Layer 5 of a small transformer language model trained on English Wikipedia (10 layers, counted from 0, width 128).
Take only the direct path to the model's output, skipping the later layers: a vector added to the residual stream pushes a token's score in proportion to its dot product with that token's output vector.

Output vectors of the tokens that the questions are about. A number n stands for n times 0.018.
"exp": -22 -8 -1 3 11 -8 17 12 6 22 27 -35 -33 -57 -4 34 -15 9 -8 -2 -70 16 23 8 -1 33 6 21 11 -8 21 13 -46 3 -33 40 -24 -24 68 -12 1 -7 -13 16 23 47 -2 -24 -16 -22 25 9 9 -18 18 -11 -44 26 30 -17 -5 -35 20 28 -21 -21 9 -24 15 -17 0 28 34 -32 -9 -3 -2 -9 -3 -9 -31 1 17 -12 15 24 24 -1 -5 -11 0 -2 -16 2 16 1 8 -8 36 22 -22 -19 10 -19 -18 27 37 1 11 19 -11 10 -14 -29 18 14 15 14 -12 -11 3 5 14 13 -40 -24 11 -48
" did": 8 13 21 -1 -3 -13 -13 10 15 17 -2 -11 -40 -32 -1 1 -21 -14 4 2 -46 17 -2 17 16 -5 25 3 17 33 3 -2 -12 15 -6 30 -17 -14 41 15 -5 -36 8 3 26 4 22 -14 -22 -2 17 -15 9 0 26 -16 -33 33 8 -17 -8 -26 -5 9 0 -5 27 -6 -15 -5 -9 21 29 -12 -21 -21 -9 7 23 8 26 22 4 -1 18 -4 8 13 9 -18 -8 -1 8 17 -29 9 -9 -7 34 0 -25 -25 7 -8 25 -4 -14 7 -6 -14 -1 -15 24 9 -40 -10 14 21 -2 -12 4 -5 10 -27 -20 5 -5 -31
"bra": 7 8 4 -22 -17 -2 -17 6 7 -14 -30 -34 -21 -30 7 17 13 12 -24 -12 -65 -7 20 7 7 8 16 12 21 2 -9 -2 -21 11 -3 37 -29 -29 54 4 -6 -6 -21 2 -8 20 11 1 0 35 6 -20 2 38 -13 14 -8 54 9 17 28 -19 50 8 -13 -39 16 -1 -19 -3 -1 10 17 -4 -2 1 18 4 -16 11 -23 10 19 -16 -12 -12 23 26 -16 -7 -23 -14 0 9 -25 -23 -7 -9 23 -2 1 19 41 5 -8 5 -6 15 -7 -10 4 -14 -21 -8 -21 5 30 -5 15 9 -5 7 -13 33 -29 10 -17 -24
"—": 5 1 7 12 1 -6 3 -24 7 28 -4 -7 -6 -19 12 -20 -11 11 -5 -2 -51 6 5 14 13 15 -8 -23 -23 40 -9 17 8 -1 -4 17 -37 -14 32 7 -3 -7 -5 6 -4 4 -22 -20 23 -34 -24 -6 -2 8 12 10 -32 49 4 3 -2 19 6 9 12 10 24 17 -29 8 8 28 28 0 -1 14 3 29 21 -5 1 0 -40 4 -21 5 15 6 15 6 1 -14 -10 -2 -25 -26 -29 -5 2 29 -28 3 15 -11 8 29 -17 -22 6 10 -11 2 14 -21 -17 -15 5 28 14 7 -7 30 -7 -9 -29 -6 -4 -21
"ly": -22 9 -14 -4 -11 -28 -14 -22 6 -2 9 -5 -1 16 -16 -5 -4 0 -26 7 -53 -42 26 29 23 -1 14 -18 17 -30 0 -13 -28 28 -6 7 -60 7 10 28 2 -14 -20 -2 20 -22 5 -5 -12 -2 46 25 7 -34 13 -9 -8 33 52 13 11 -20 6 40 -28 -17 10 28 -45 4 -2 12 4 35 -28 23 10 11 10 -4 33 7 -28 16 12 -18 32 -2 -30 -17 23 37 15 -10 5 -16 26 33 -9 1 26 18 -19 -9 29 -27 -6 -20 -12 -2 -15 -12 -17 -19 -43 -2 3 -13 22 -26 22 4 7 17 23 21 -16 1
"oid": -12 -24 21 -8 -6 -12 -5 10 9 2 4 -37 -6 -31 2 -2 -15 23 -3 -21 -69 16 31 3 3 3 -19 38 22 -29 -5 6 -29 -4 26 47 -17 -38 53 8 -32 3 -41 9 22 -14 13 -22 0 -18 -7 13 -15 27 8 15 -4 33 -4 -21 -12 -14 9 -1 4 -17 -6 -18 -27 5 -1 -1 33 4 -40 -16 12 -1 -19 44 3 9 28 48 30 8 23 16 0 -6 -3 -12 -29 -5 41 -22 -2 -5 19 17 -4 18 -1 -20 7 2 -10 22 -33 26 -2 -4 -4 -3 -19 6 10 1 26 -27 35 28 8 -18 -4 -2 4 -32
"led": 11 -27 -17 -19 16 -35 -5 1 22 17 -3 -22 -11 0 -3 20 18 -29 -19 -9 -74 18 15 11 -8 -11 3 12 39 12 -6 -33 -22 -31 -2 33 -70 -27 49 -4 13 1 -24 7 18 25 11 1 -24 2 9 -28 32 1 18 10 -9 28 15 -18 8 -4 -3 -3 5 -24 33 4 10 -6 20 28 36 -2 -27 -11 14 0 22 -11 -20 6 -12 6 -7 -3 -10 24 0 -13 17 36 -31 39 -19 -28 23 6 -20 -9 22 9 -4 -43 2 -13 -1 21 -19 14 -9 5 -1 17 -24 -5 -2 12 6 -64 17 19 6 6 29 19 38 -27
"ference": -4 -33 -16 -11 -25 17 -3 -5 -14 -10 18 -40 -23 -63 15 -10 -32 -11 -25 -9 -76 40 32 -5 12 23 7 15 -1 1 -7 -16 -27 -3 -10 38 -42 -19 58 -6 -33 5 20 36 18 12 29 -9 11 -39 22 -21 -8 61 34 32 -41 57 25 -25 36 -3 4 10 -9 -22 46 -34 4 14 -8 32 28 6 -10 -12 7 -20 -16 -5 -1 6 -10 -17 4 24 26 35 0 18 -25 -22 -14 10 -27 -4 -31 -20 5 15 12 -21 16 -22 -12 27 -5 24 11 36 -1 -18 -10 -5 -37 36 26 27 5 15 34 -17 -12 -19 -6 11 10 -44
".": 13 7 5 -13 -19 -26 10 -49 -1 2 7 8 -8 1 -17 -27 17 3 21 -16 -3 1 -14 -6 -9 -8 11 -38 -1 31 4 7 11 31 1 25 2 11 -5 10 -22 4 -7 -36 -4 18 -20 -12 55 -29 -13 0 -16 -9 20 7 -7 -15 -12 8 9 16 -2 12 -20 33 -19 4 -19 -20 9 17 -19 -18 28 43 8 30 24 -17 6 33 5 10 1 -10 -27 -17 13 -14 43 0 23 8 19 -23 -12 9 -17 -1 -2 26 -14 17 15 -10 0 -6 1 -2 -21 -7 14 12 -3 -28 -6 42 -39 18 -22 -3 -15 -5 -2 -12 -11 24
" |": 6 3 -18 -36 -12 30 -11 -31 37 -9 -14 -13 10 5 11 -22 -12 32 2 -12 -13 -8 16 0 -10 -10 12 4 1 19 25 -14 11 11 -6 -3 -5 17 13 30 -18 15 20 -19 -1 -14 -18 17 18 -21 11 -25 3 -8 -2 -19 38 10 -18 1 12 -2 -11 14 -9 -4 -37 8 -19 -5 17 7 -16 9 -15 19 39 18 0 -16 11 10 11 3 5 -9 -8 -9 19 8 27 -4 2 -2 -1 25 -11 -8 -22 -7 2 -3 4 -7 9 -11 -27 -5 8 0 -12 -14 23 16 6 -7 -7 12 20 7 -7 -19 -20 -18 -23 -24 33 8
"rit": -5 -61 -11 9 2 -23 16 -4 20 -8 -16 -35 4 -59 16 8 5 16 -25 -8 -60 11 39 -1 10 -29 -2 27 -3 4 -1 -15 -38 -30 -19 36 -20 -32 54 7 16 -9 -5 -37 16 -10 37 12 20 -1 4 -22 -27 -10 17 -12 -22 42 23 -13 6 -8 -2 3 -3 -3 -7 1 -12 -9 -2 20 11 -4 23 -17 4 20 14 29 -11 43 -1 21 34 -4 35 4 -5 -14 7 5 -25 11 -21 -4 -20 19 29 -15 -26 -1 27 -18 -27 37 -10 -2 -6 26 16 14 -27 -12 0 8 17 14 2 -4 -21 27 3 4 17 -15 27 -22
"cel": -36 31 -17 7 14 -16 12 19 -18 9 -17 -37 -5 -51 12 9 4 2 -4 0 -79 4 29 20 23 37 -1 28 15 -10 -8 -21 -35 -14 -24 43 -9 -34 52 16 -11 -9 -48 20 9 7 29 -22 -20 -13 18 11 -5 8 20 -1 8 37 18 -24 -21 -42 -15 2 7 -14 21 -27 -15 -17 -16 -18 33 -22 -15 -42 16 15 2 31 21 -3 9 10 18 -10 10 -9 -2 11 20 7 -26 -9 -7 37 30 -7 -3 -12 7 0 8 -18 10 13 28 25 15 6 9 -10 15 -29 -15 3 11 32 -10 -10 12 26 -31 -9 -4 0 20 -32
"ure": -54 -34 4 26 1 13 -33 -24 20 -18 22 -22 -11 -44 -3 29 -2 4 1 -21 -57 -11 17 27 20 -32 -1 -17 -4 -20 -5 -2 -11 1 -7 21 -7 -24 37 24 -12 -1 -28 0 35 -3 -6 -8 1 -11 -21 34 9 28 -46 9 28 63 2 -9 1 6 7 0 5 2 -16 8 24 -30 -11 -14 20 8 -11 14 12 -5 4 -14 -1 -10 7 47 32 -28 0 44 -33 0 -4 3 -5 22 -40 -28 -14 -21 26 45 -15 -4 -2 8 36 -11 31 2 4 6 -6 -22 13 -9 -14 21 2 21 -5 -5 12 31 16 -10 -4 2 -2 -15
" as": -12 -34 -19 -4 -46 -16 -7 -13 -9 8 -21 11 -7 0 -8 8 2 43 -16 3 -11 -2 -4 -19 -1 -7 -14 -24 13 26 0 -12 -3 15 -3 21 -14 23 7 4 -9 13 7 9 -12 -21 -1 -4 -11 -11 10 0 6 17 18 1 -5 32 7 18 12 18 12 -12 -16 5 -10 -17 -12 26 -20 10 25 13 3 22 -7 27 18 -6 24 24 8 -12 -3 -16 21 8 15 2 -11 -13 -4 0 -5 -18 -13 5 11 16 4 11 -22 38 25 -23 -19 1 -1 -15 -8 5 -10 8 -10 -16 10 15 -23 -9 -6 -18 -9 -18 19 16 9 -5
" whom": -26 -40 10 -3 15 -23 11 -17 8 46 11 -13 -20 -93 18 -11 1 19 -15 -47 -55 -3 27 -4 19 15 -4 16 -16 23 -17 13 -27 2 21 35 -50 -55 69 34 2 -6 -39 -18 21 -4 19 -22 14 3 -8 5 15 3 -26 11 -28 68 35 2 29 -24 13 16 0 -32 68 -5 6 -2 24 19 21 -9 -17 -15 10 2 14 2 -31 44 42 3 -21 -45 61 15 19 24 31 6 -16 17 8 -32 -26 -10 8 23 -30 39 -1 -24 -5 30 -1 -14 7 -6 42 -2 -28 -9 -43 -9 -21 19 6 -31 -11 14 20 -24 1 -34 -10 -36
"ose": -11 1 12 -4 -13 -17 -18 -3 2 16 26 -37 -7 -67 -3 14 -6 -2 -9 11 -50 16 31 10 11 -11 -10 40 -5 -23 -9 -7 -17 36 20 40 -33 -3 45 4 -4 2 -17 7 11 -15 -13 -18 -1 -40 44 20 4 3 -7 17 -16 53 -3 -31 11 -36 17 17 -23 21 -14 -21 9 -26 -27 17 11 23 -31 25 -3 13 19 22 5 8 -5 7 13 7 18 -5 -8 15 -17 -12 -17 -5 -26 -4 -26 10 -6 12 3 -6 5 -16 38 -6 23 46 14 14 -19 3 -13 -16 -15 -15 19 -17 -14 -41 30 -4 26 -16 16 9 17 -21
" out": 2 -22 -1 7 -10 4 5 -11 23 15 2 0 -9 -19 0 14 -1 8 -1 4 -30 16 -11 0 -15 -10 11 12 -7 -3 -30 -4 -10 -14 -23 30 -39 -7 15 -6 -18 -20 -7 -8 4 8 17 -29 -9 -14 -4 2 -13 -1 18 -11 -7 26 15 9 5 -5 -2 12 -29 1 -11 -13 -2 15 -13 25 22 -27 -29 25 -2 -4 8 18 19 -1 23 -15 22 9 8 20 16 17 5 27 -16 38 -14 7 1 18 18 3 -20 -3 -5 26 -10 -12 15 -13 2 -16 -12 0 3 1 -13 0 26 1 -4 -10 16 5 -20 -15 18 9 10 -24
"ome": -58 11 12 1 11 -13 18 -21 17 -15 -9 -19 -19 -49 -7 23 -31 -9 -21 -39 -66 -8 -11 5 23 21 -25 18 -9 -27 -36 -11 -12 7 -7 22 -6 -22 54 -17 -8 -14 9 -20 19 29 -12 5 29 -14 28 -17 9 14 34 -14 17 77 5 9 -6 -13 12 29 -3 -26 4 2 9 2 -35 12 25 6 -25 6 -20 -32 -26 16 -4 -16 24 9 25 23 9 13 9 -7 9 12 -10 -2 14 -8 -10 -31 38 29 -5 -8 -6 -20 17 -13 8 12 -10 21 -15 10 -4 -21 -62 -6 23 24 16 6 26 23 35 1 6 23 12 -16
"aching": -33 -24 -20 16 4 -16 -2 5 8 27 17 -41 -24 -83 20 38 -25 8 12 -23 -88 13 35 16 1 11 -20 40 -1 8 -2 -20 -28 -17 -23 37 -13 -31 62 38 -21 -6 -16 8 40 -4 16 5 7 -34 3 1 -23 14 -5 35 -46 51 45 -7 46 -11 18 12 43 -10 20 -18 10 -22 -8 45 35 2 -3 -17 -3 -25 13 4 18 -8 6 -15 -13 15 24 20 -7 30 7 17 -7 44 -7 -11 -41 -6 40 -14 -14 2 10 -10 5 -7 -6 45 -12 -9 -24 -53 -21 17 -34 34 -15 -10 16 -29 41 19 2 17 -28 -22 -33 -50
"ds": -2 23 -28 -1 -15 -16 14 0 14 10 11 -37 -15 -27 21 26 -41 10 33 -4 -59 26 38 12 17 -35 10 9 23 4 16 -11 -35 -24 -7 37 -15 1 42 -32 -8 15 -20 -17 19 -7 12 -21 -9 -18 15 18 -3 30 0 12 -7 55 4 -22 29 4 -13 20 -33 -25 37 -9 32 -12 -16 37 9 12 -40 -6 -13 -36 -11 21 -2 -14 -21 3 30 11 -15 14 -16 34 -18 -6 -61 -9 13 -3 13 10 18 27 -15 -9 -16 -48 6 -4 -24 36 -8 -8 9 14 -5 -10 -28 -10 5 30 9 -22 6 38 8 8 32 -24 8 -17
" able": -9 -17 -18 -3 -9 -3 -10 23 6 33 3 0 1 -33 18 -1 -24 -12 9 14 -77 28 12 20 13 4 1 11 6 -1 -6 -33 -32 13 -1 28 -3 -20 60 6 -4 -18 -20 -7 10 -5 11 -19 3 -32 -8 -10 3 3 -4 7 -22 49 23 -15 -23 -6 14 3 12 -20 21 -15 7 -2 30 -8 23 7 -47 2 7 12 11 -3 14 13 10 -5 0 29 37 42 -5 12 18 9 -12 -5 -13 -22 1 -24 42 -13 -6 2 16 -26 5 36 6 -14 -35 -11 6 1 -30 -18 -20 31 -1 19 4 -21 3 31 -12 4 2 -3 -13 -49

Each question shows what one neuron of this layer's MLP adds at an activation of 1. A number n stands for n times 0.0057.

n272: -27 -2 15 -17 11 4 -10 -23 22 5 10 -44 -14 39 3 2 -14 -30 40 18 -4 -32 -22 -7 2 15 -17 -17 -1 -7 17 -10 16 15 1 -30 14 -24 -13 -21 0 16 -3 -1 -20 16 16 -17 15 5 -17 -2 -5 -1 12 -5 8 -37 -18 8 18 8 -14 6 9 -11 -25 10 -17 2 14 -17 -36 34 8 -18 5 17 7 7 -4 15 11 19 -3 3 -16 4 -21 -25 21 2 19 25 -22 17 19 2 13 2 12 15 15 10 -9 -6 -2 -4 -16 -17 17 14 10 -1 1 11 9 -4 -21 11 55 13 50 19 -15 -5 -6 20
Pushed up most: "."

n7: 5 -5 0 -1 5 1 5 -10 3 10 0 -20 -5 0 -15 -14 1 -23 -6 -6 8 -7 6 19 -2 -8 -3 -12 3 -10 9 -6 9 -9 -16 -13 6 21 -1 -3 0 4 0 -10 29 9 11 4 18 9 23 26 13 3 28 -4 -1 18 5 0 8 -11 -10 -22 -14 -2 -6 1 -19 13 -1 -7 22 -10 -7 15 21 -9 -3 14 26 -3 12 16 18 1 3 21 5 -10 2 5 8 8 -1 -34 10 7 -16 -12 13 4 -7 -15 -37 -8 3 -11 6 -5 3 -8 16 -18 -2 -7 -10 -22 -5 -14 12 1 2 -2 -21 4 -2 -6
Pushed up most: "ly"

n61: 22 -24 0 3 6 -13 0 2 16 -17 27 -2 13 29 24 6 -17 0 32 -22 14 4 -6 20 29 17 -25 4 -1 15 -5 -29 4 8 -7 -21 16 -12 11 -12 4 -17 -8 7 2 11 -14 2 24 -17 -23 22 7 6 -13 15 40 -19 -2 -12 14 -2 2 -3 -22 -16 0 19 -22 -5 -22 8 26 -4 -7 -4 4 -18 30 -41 22 8 -13 10 -13 18 -10 -18 -9 1 3 -25 0 -14 1 46 -56 -8 -11 21 11 -27 -20 4 -4 -11 -15 9 -8 -2 13 -5 19 17 40 12 -9 1 -29 -4 10 -3 -21 -13 46 26 4 -26
Pushed up most: " |"

n154: 27 10 -10 18 -8 2 3 3 23 8 18 -49 14 -4 -9 -13 12 34 -5 -4 -4 -5 -20 24 -15 16 -17 4 -7 7 26 3 7 -8 3 3 12 -23 -1 18 -17 -5 1 18 -40 -10 20 12 11 20 -4 0 9 -7 -14 -15 11 -15 33 -27 9 27 9 19 -31 -18 28 -23 31 -11 -24 -17 -8 -25 6 18 17 25 -20 -1 3 -20 -6 -42 -15 1 13 15 -7 -1 10 10 7 -43 -12 -8 17 6 36 -54 -8 1 21 17 -35 -27 -14 13 7 31 -1 8 0 6 37 -36 -9 28 -22 7 11 1 -1 20 -10 28 -27 2
Pushed up most: "bra"

n23: 13 7 -5 0 -31 19 -9 -5 4 1 -2 -20 -2 4 -6 24 -9 -26 -18 18 29 -5 9 -30 -21 -52 -2 -26 2 -12 -25 -21 4 26 20 -1 10 23 -18 -3 11 -8 6 23 11 -4 -1 3 -6 8 -7 -19 11 1 -3 11 -6 10 -22 -4 -8 -21 3 2 0 1 9 -11 10 -13 -26 -19 3 13 -28 41 1 -9 13 -31 19 7 -6 0 4 26 -2 -19 0 11 -3 -2 -22 11 14 5 10 2 -7 -5 -9 5 10 2 18 -12 21 1 12 -16 17 0 -5 -13 13 4 -24 21 -35 -15 51 -62 -24 5 19 -3 15 -13
Which two tokens does it push up most, strongest first? "ose", " as"

n244: 3 -17 -30 -3 0 -20 -19 17 -10 15 16 2 10 -5 -22 -7 16 -16 -27 2 32 7 -5 4 18 16 14 -18 -12 4 7 -17 -11 16 0 -10 -29 7 17 9 -3 -6 32 -6 23 0 36 8 -2 -17 -7 -6 -9 -10 -7 12 7 25 -11 -3 5 5 -16 3 -17 -30 -1 -14 -23 5 20 21 2 -4 -19 7 9 18 -2 -9 -5 0 19 -14 6 16 -14 19 4 18 -6 -15 -13 10 -4 -11 6 -16 -9 -11 2 10 16 -12 0 4 15 0 20 11 -6 15 -9 -14 3 -2 -18 -6 -8 19 -29 -11 13 -18 -22 5 10 7
Which three tokens does it push up most, strongest first? "ference", " whom", " able"

n221: 4 8 14 10 1 -10 -14 2 -11 14 9 12 -5 14 -25 -10 -11 8 0 -5 46 -7 -22 24 1 -3 -8 -22 -1 0 4 -5 1 -15 9 19 -3 -9 30 -21 -5 -7 7 2 -15 1 -18 8 22 -25 -10 7 -17 -3 -22 4 -3 1 0 2 1 0 9 13 2 13 9 21 0 -6 -1 -17 -10 -7 -22 6 16 13 -7 0 -8 14 -9 -4 33 -14 19 -26 -4 -17 -8 3 -22 -7 8 2 8 -15 5 16 -7 -11 15 15 -17 3 9 -18 -8 -1 -16 -13 -13 -14 -16 17 -11 6 9 -11 2 -4 21 -4 11 -3 23 -31
Pushed up most: "—"

n368: -1 26 1 -5 -18 13 10 3 18 9 28 16 7 3 -6 -14 12 -23 -3 8 -5 -9 16 -15 -13 5 -24 -8 -27 -5 -16 -20 -4 17 -3 8 20 17 10 7 -7 -1 3 -8 13 1 -5 -14 15 -1 -18 11 13 -3 4 22 -8 18 -8 7 8 -44 -3 5 -6 -10 15 -27 -16 -8 16 -1 8 10 -28 1 6 10 -6 14 -11 6 2 -5 1 -10 -16 -4 7 21 -12 8 -9 -3 -6 7 -8 -9 3 2 -4 -11 3 -4 17 -1 6 -2 -3 15 -14 12 -14 0 1 6 -19 -14 -10 21 -5 8 16 -2 -10 22 3 0
Pushed down most: "rit"

n248: -9 -19 7 -1 -29 21 -2 25 -10 3 10 10 18 18 -7 -5 -5 2 30 18 -12 -5 23 -3 -8 29 11 -1 -23 -23 -17 4 -37 2 23 -28 -4 23 5 8 21 0 -9 11 -27 -20 18 -1 2 -18 15 -11 -23 0 18 19 19 19 1 1 -12 30 -23 19 -12 -22 -26 0 -40 -10 17 6 12 -8 10 8 18 -13 10 -1 -1 -31 16 -7 4 34 25 21 27 14 8 -17 -20 -22 2 -4 -12 23 20 0 -4 2 -36 -34 9 11 -12 25 -11 -39 -37 -16 -8 4 31 -3 -23 30 3 -4 28 -11 1 1 -1 17 -15 -25
Pushed up most: " able"

n176: -7 12 -16 -2 -2 9 -5 -4 14 -8 19 0 10 -4 -12 -19 -3 -5 15 -17 4 11 9 -28 -21 14 0 -21 8 26 0 -16 -2 1 -15 8 4 -19 10 -6 8 -14 -19 -28 10 8 5 -14 -9 -7 -2 0 -8 -4 -20 31 8 18 3 38 -3 11 -8 12 -38 -31 0 2 27 -17 -7 16 13 3 -8 4 3 -24 3 19 -5 -19 20 -22 18 -6 -23 4 -8 1 0 -9 2 -17 -23 4 9 -20 -5 11 -6 10 -11 -9 18 2 -9 -7 -13 -2 14 -22 16 -8 -4 -26 -12 -2 8 0 0 -8 7 20 13 13 24 -19
Which two tokens does it push up most, strongest first? "ds", "ome"

n85: -15 -14 9 -14 5 -6 2 -22 3 -7 -4 -1 23 14 9 6 2 5 17 -13 14 14 -3 9 -13 18 -18 15 3 12 16 9 -19 -5 13 -17 3 -24 38 -1 1 7 1 32 14 17 -3 -12 -13 -9 -9 -15 -36 -19 -3 4 2 3 20 15 13 -10 -1 -2 -5 2 0 9 7 -7 -4 -10 -18 -12 -38 -34 12 26 1 16 5 6 -16 16 0 5 6 -11 -8 -5 6 -4 5 -4 -21 -20 -22 24 -8 9 2 -18 15 11 -1 0 1 -1 -23 2 -4 -5 -16 0 -14 9 16 7 34 2 7 11 5 6 5 0 -15 23
Pushed up most: "oid"

n340: 49 0 -9 -29 25 -10 6 -6 5 23 -43 -3 7 -15 -23 3 -12 -8 -14 -3 -6 19 10 18 -24 -8 -11 22 -19 -4 17 5 27 -7 11 -3 -5 9 30 -16 2 -21 -2 22 -8 30 19 -19 16 -15 11 -6 -37 -35 4 36 -3 -20 4 7 22 -4 -45 10 16 2 -33 -2 3 9 25 -21 12 12 18 -22 -7 10 8 9 -32 -24 -4 -11 9 -21 -9 21 4 -5 16 14 18 -2 3 7 2 2 15 -16 -13 22 30 21 -20 -33 -3 20 1 27 7 -14 11 -3 -4 -5 15 -34 25 -32 -39 -12 -1 -1 27 24 11 -2
Pushed down most: "ure"

n209: -5 -11 -5 -8 -14 -17 5 10 -9 -10 3 24 12 -24 3 -26 20 -1 -5 -1 -4 -8 -2 -29 3 6 -26 19 -3 26 -24 -14 7 11 -9 17 1 -26 -2 6 -7 0 14 -4 10 -2 -22 -3 3 4 -21 -2 15 -6 13 10 -9 17 5 -6 7 19 -13 0 -1 2 8 16 -1 -2 4 14 -9 10 1 6 -12 20 12 7 28 17 -16 -2 -10 6 -1 -14 5 8 -3 -21 -5 17 -12 -28 -25 -2 -3 -8 2 -15 7 7 31 6 -6 -7 19 -7 -18 20 24 36 12 -21 -18 14 16 22 -14 8 -18 -1 -2 -10 -14 -2
Which two tokens does it push up most, strongest first? "—", "."

n114: -33 6 6 -5 19 6 27 -1 -19 5 25 31 23 -13 -9 18 -3 41 12 -11 -3 34 -13 -16 -15 16 2 -8 21 4 -18 -20 -19 14 -5 15 33 5 25 14 4 -12 4 1 -24 -5 -12 -24 20 -7 -3 -25 16 11 16 -23 -7 24 7 50 15 -2 14 -12 15 -5 25 -10 -10 24 -13 -12 25 -7 -1 3 -12 11 3 -16 -22 -38 -15 11 -9 -9 -5 15 0 1 -20 -29 -14 -14 -1 -23 -21 2 -19 -18 11 3 13 -9 -14 5 -5 -9 -4 -21 -27 20 11 24 23 -27 -7 -12 8 23 -20 3 -5 -6 -24 22 -1 -6
Pushed up most: "—"

n226: -3 10 -6 11 -16 -7 -21 11 5 16 -6 10 12 12 -1 17 2 -14 25 5 -13 -26 -5 -3 -20 -4 -20 24 5 16 2 -20 -7 -3 11 -22 0 23 26 -2 -1 -9 9 -9 5 15 -14 -9 -7 20 -5 7 -17 -7 -25 -18 1 -10 -14 -18 3 23 1 24 14 7 -1 -2 -33 -3 -6 3 -6 -4 4 21 -7 5 -4 6 3 8 -5 -1 -1 1 -1 -30 -8 -13 -4 0 4 20 -22 12 8 5 27 11 8 -12 28 11 -6 -10 -5 0 31 -10 16 -9 -13 6 13 -7 -17 10 30 -15 19 -11 5 7 -2 -11 3 -11
Pushed down most: "ference"

n242: -14 15 -8 -19 -27 5 17 -15 1 10 -8 15 -5 -10 28 -20 -24 6 4 -16 34 -21 -8 -51 21 -2 8 9 -27 -10 -18 -6 4 15 2 -23 -13 26 7 -8 -4 -7 -15 -21 0 47 6 9 8 8 12 -12 13 -5 3 -6 -1 10 10 4 6 -22 -33 -14 27 -35 -3 -2 2 21 28 -15 0 40 -26 11 -11 5 15 20 17 -6 8 35 -23 5 -17 -13 -11 -3 8 8 1 15 -7 -15 -4 13 11 -9 -10 -2 17 -16 9 16 3 5 30 -31 -10 11 -9 6 -14 2 33 -15 5 4 11 4 14 21 11 -9 8 22
Pushed up most: "ome"

n93: 1 -16 10 -10 -4 -11 0 23 -1 -14 8 -47 11 35 6 -31 21 3 -9 -13 -4 -4 -21 -8 -12 -6 -1 5 20 -23 13 34 5 0 17 -48 17 16 11 5 10 -16 28 -25 -16 14 14 7 33 -3 -4 4 -21 2 10 -4 -15 -12 11 -1 -14 -22 7 -22 -12 2 -3 27 -8 19 14 10 2 10 30 11 -9 -6 -6 -3 -27 15 19 -31 -15 6 -15 -8 -17 -8 11 -26 12 -1 -3 8 -14 -32 -6 10 -1 10 18 13 -20 -30 2 -3 -36 17 -15 13 10 30 -3 -4 -24 -12 -20 57 -16 -25 13 16 3 4 -13 21
Pushed up most: "."

n41: -3 19 22 19 -20 15 4 6 -8 19 -41 -30 12 39 19 -8 -8 9 -12 -11 11 -6 13 -16 9 -13 6 -13 6 -5 36 23 -8 -19 4 9 20 30 12 -2 5 3 10 -7 -20 9 -12 24 5 4 2 10 14 5 -26 -35 -14 -15 37 -11 -10 2 -24 21 1 20 -22 9 8 30 39 -9 17 24 -22 -3 -17 -11 -11 31 17 -17 23 -26 -2 -5 9 -37 -27 -7 -7 4 20 20 -47 -10 25 1 -34 -28 26 -29 11 24 -22 -16 -1 -12 -23 -1 9 13 20 26 -16 1 -14 -8 -30 32 -23 4 23 28 7 -27 -24 47
Pushed up most: " |"

n99: -46 -24 -23 -9 -8 -8 8 -12 5 28 -15 5 2 9 3 25 -13 -21 34 13 13 23 17 35 -33 -20 7 -20 5 3 -8 -14 -7 -27 27 -17 37 11 -11 -2 -16 -8 3 8 1 25 -6 -7 -15 -28 -32 -5 32 5 -13 -41 17 -16 -13 6 -9 -14 -23 -2 7 -14 -13 4 7 7 41 -25 9 52 7 -14 27 1 13 -5 13 14 13 -16 -34 24 -10 20 -15 24 -4 -19 9 -4 -16 -2 28 19 4 5 -13 -5 7 -33 -2 -14 23 11 3 0 -23 -2 21 14 14 -6 5 -19 11 -20 -10 16 -5 -25 -16 12 -21 -11
Pushed up most: " able"

n254: -27 7 6 21 17 -10 15 12 -33 29 -20 15 -1 4 -21 19 2 -7 3 -3 -4 -6 2 5 -14 7 -13 0 15 6 -24 -1 13 -33 -1 -9 28 -11 25 -4 0 -6 8 18 27 -32 -9 -3 9 22 -21 -3 -10 -6 -18 2 -17 15 -5 -6 -4 18 33 8 25 26 0 8 -28 4 1 9 -10 -14 -6 27 -4 -36 9 40 2 4 -20 -6 -10 5 18 16 22 24 -1 -14 17 -15 -15 -11 16 23 0 -6 -6 -10 -12 14 -5 14 -9 9 4 -3 -6 7 -3 -33 22 1 -1 -8 4 -19 22 -11 13 -7 -16 -14 13 17
Which two tokens does it push up most, strongest first? "aching", "—"

n59: -12 -6 16 4 -31 10 -16 -14 16 33 5 36 -17 -6 -29 -4 -32 -20 18 5 -6 -10 -11 -2 13 2 -21 -14 -9 2 -53 -15 13 6 17 -7 3 14 27 -17 -28 -35 -8 19 4 -5 5 0 11 9 -2 -16 -8 -5 -7 -1 -11 -18 -10 -5 -1 -30 -8 -4 -1 6 -33 14 23 27 33 -11 3 29 -17 2 9 -12 34 22 10 17 27 11 8 14 -4 41 -1 20 12 10 -19 -7 30 8 28 -20 13 -16 24 26 4 -18 12 -19 -8 2 -2 17 4 3 11 4 19 14 -25 0 4 2 7 7 5 4 27 -11 12 -14
Which two tokens does it push up most, strongest first? " able", "oid"

n65: 9 4 8 -16 24 -17 9 11 -6 4 15 11 10 20 6 -32 -17 6 1 4 7 -9 4 11 19 13 -2 -13 17 -29 -6 -13 -15 5 -2 -47 17 -9 10 -3 -2 -1 12 -19 -2 19 -5 35 0 11 8 -5 5 -9 19 -1 20 10 -16 -10 4 8 4 0 -22 4 7 3 -8 13 19 12 8 0 4 -15 -20 8 -10 4 28 0 17 -14 -20 5 -6 -10 3 22 -10 15 -6 9 -19 -18 6 -5 1 -8 7 2 24 -6 14 0 -5 1 8 3 -15 7 -11 -12 7 12 24 -8 -14 1 -10 25 17 -34 7 10 1 25
Pushed up most: "ome"

n125: -12 -12 -19 12 -5 -11 3 -2 3 -6 15 14 4 27 23 2 -5 -5 -12 1 29 2 2 13 -3 4 -12 -14 1 24 22 11 2 2 -11 3 8 -7 20 7 -13 9 6 5 -3 4 -2 13 5 -8 11 9 -12 35 -1 25 -1 -20 0 5 -7 7 12 5 4 -17 -8 3 -13 -24 -39 -24 8 -2 6 -6 14 -7 -3 11 4 15 -19 22 -22 14 2 16 24 2 -1 -9 3 -22 2 11 3 5 8 5 -8 -17 28 -2 -6 -5 13 -17 3 5 26 7 -17 -13 -12 2 -4 1 6 18 17 9 -7 5 -5 19 13 15
Pushed up most: "ference"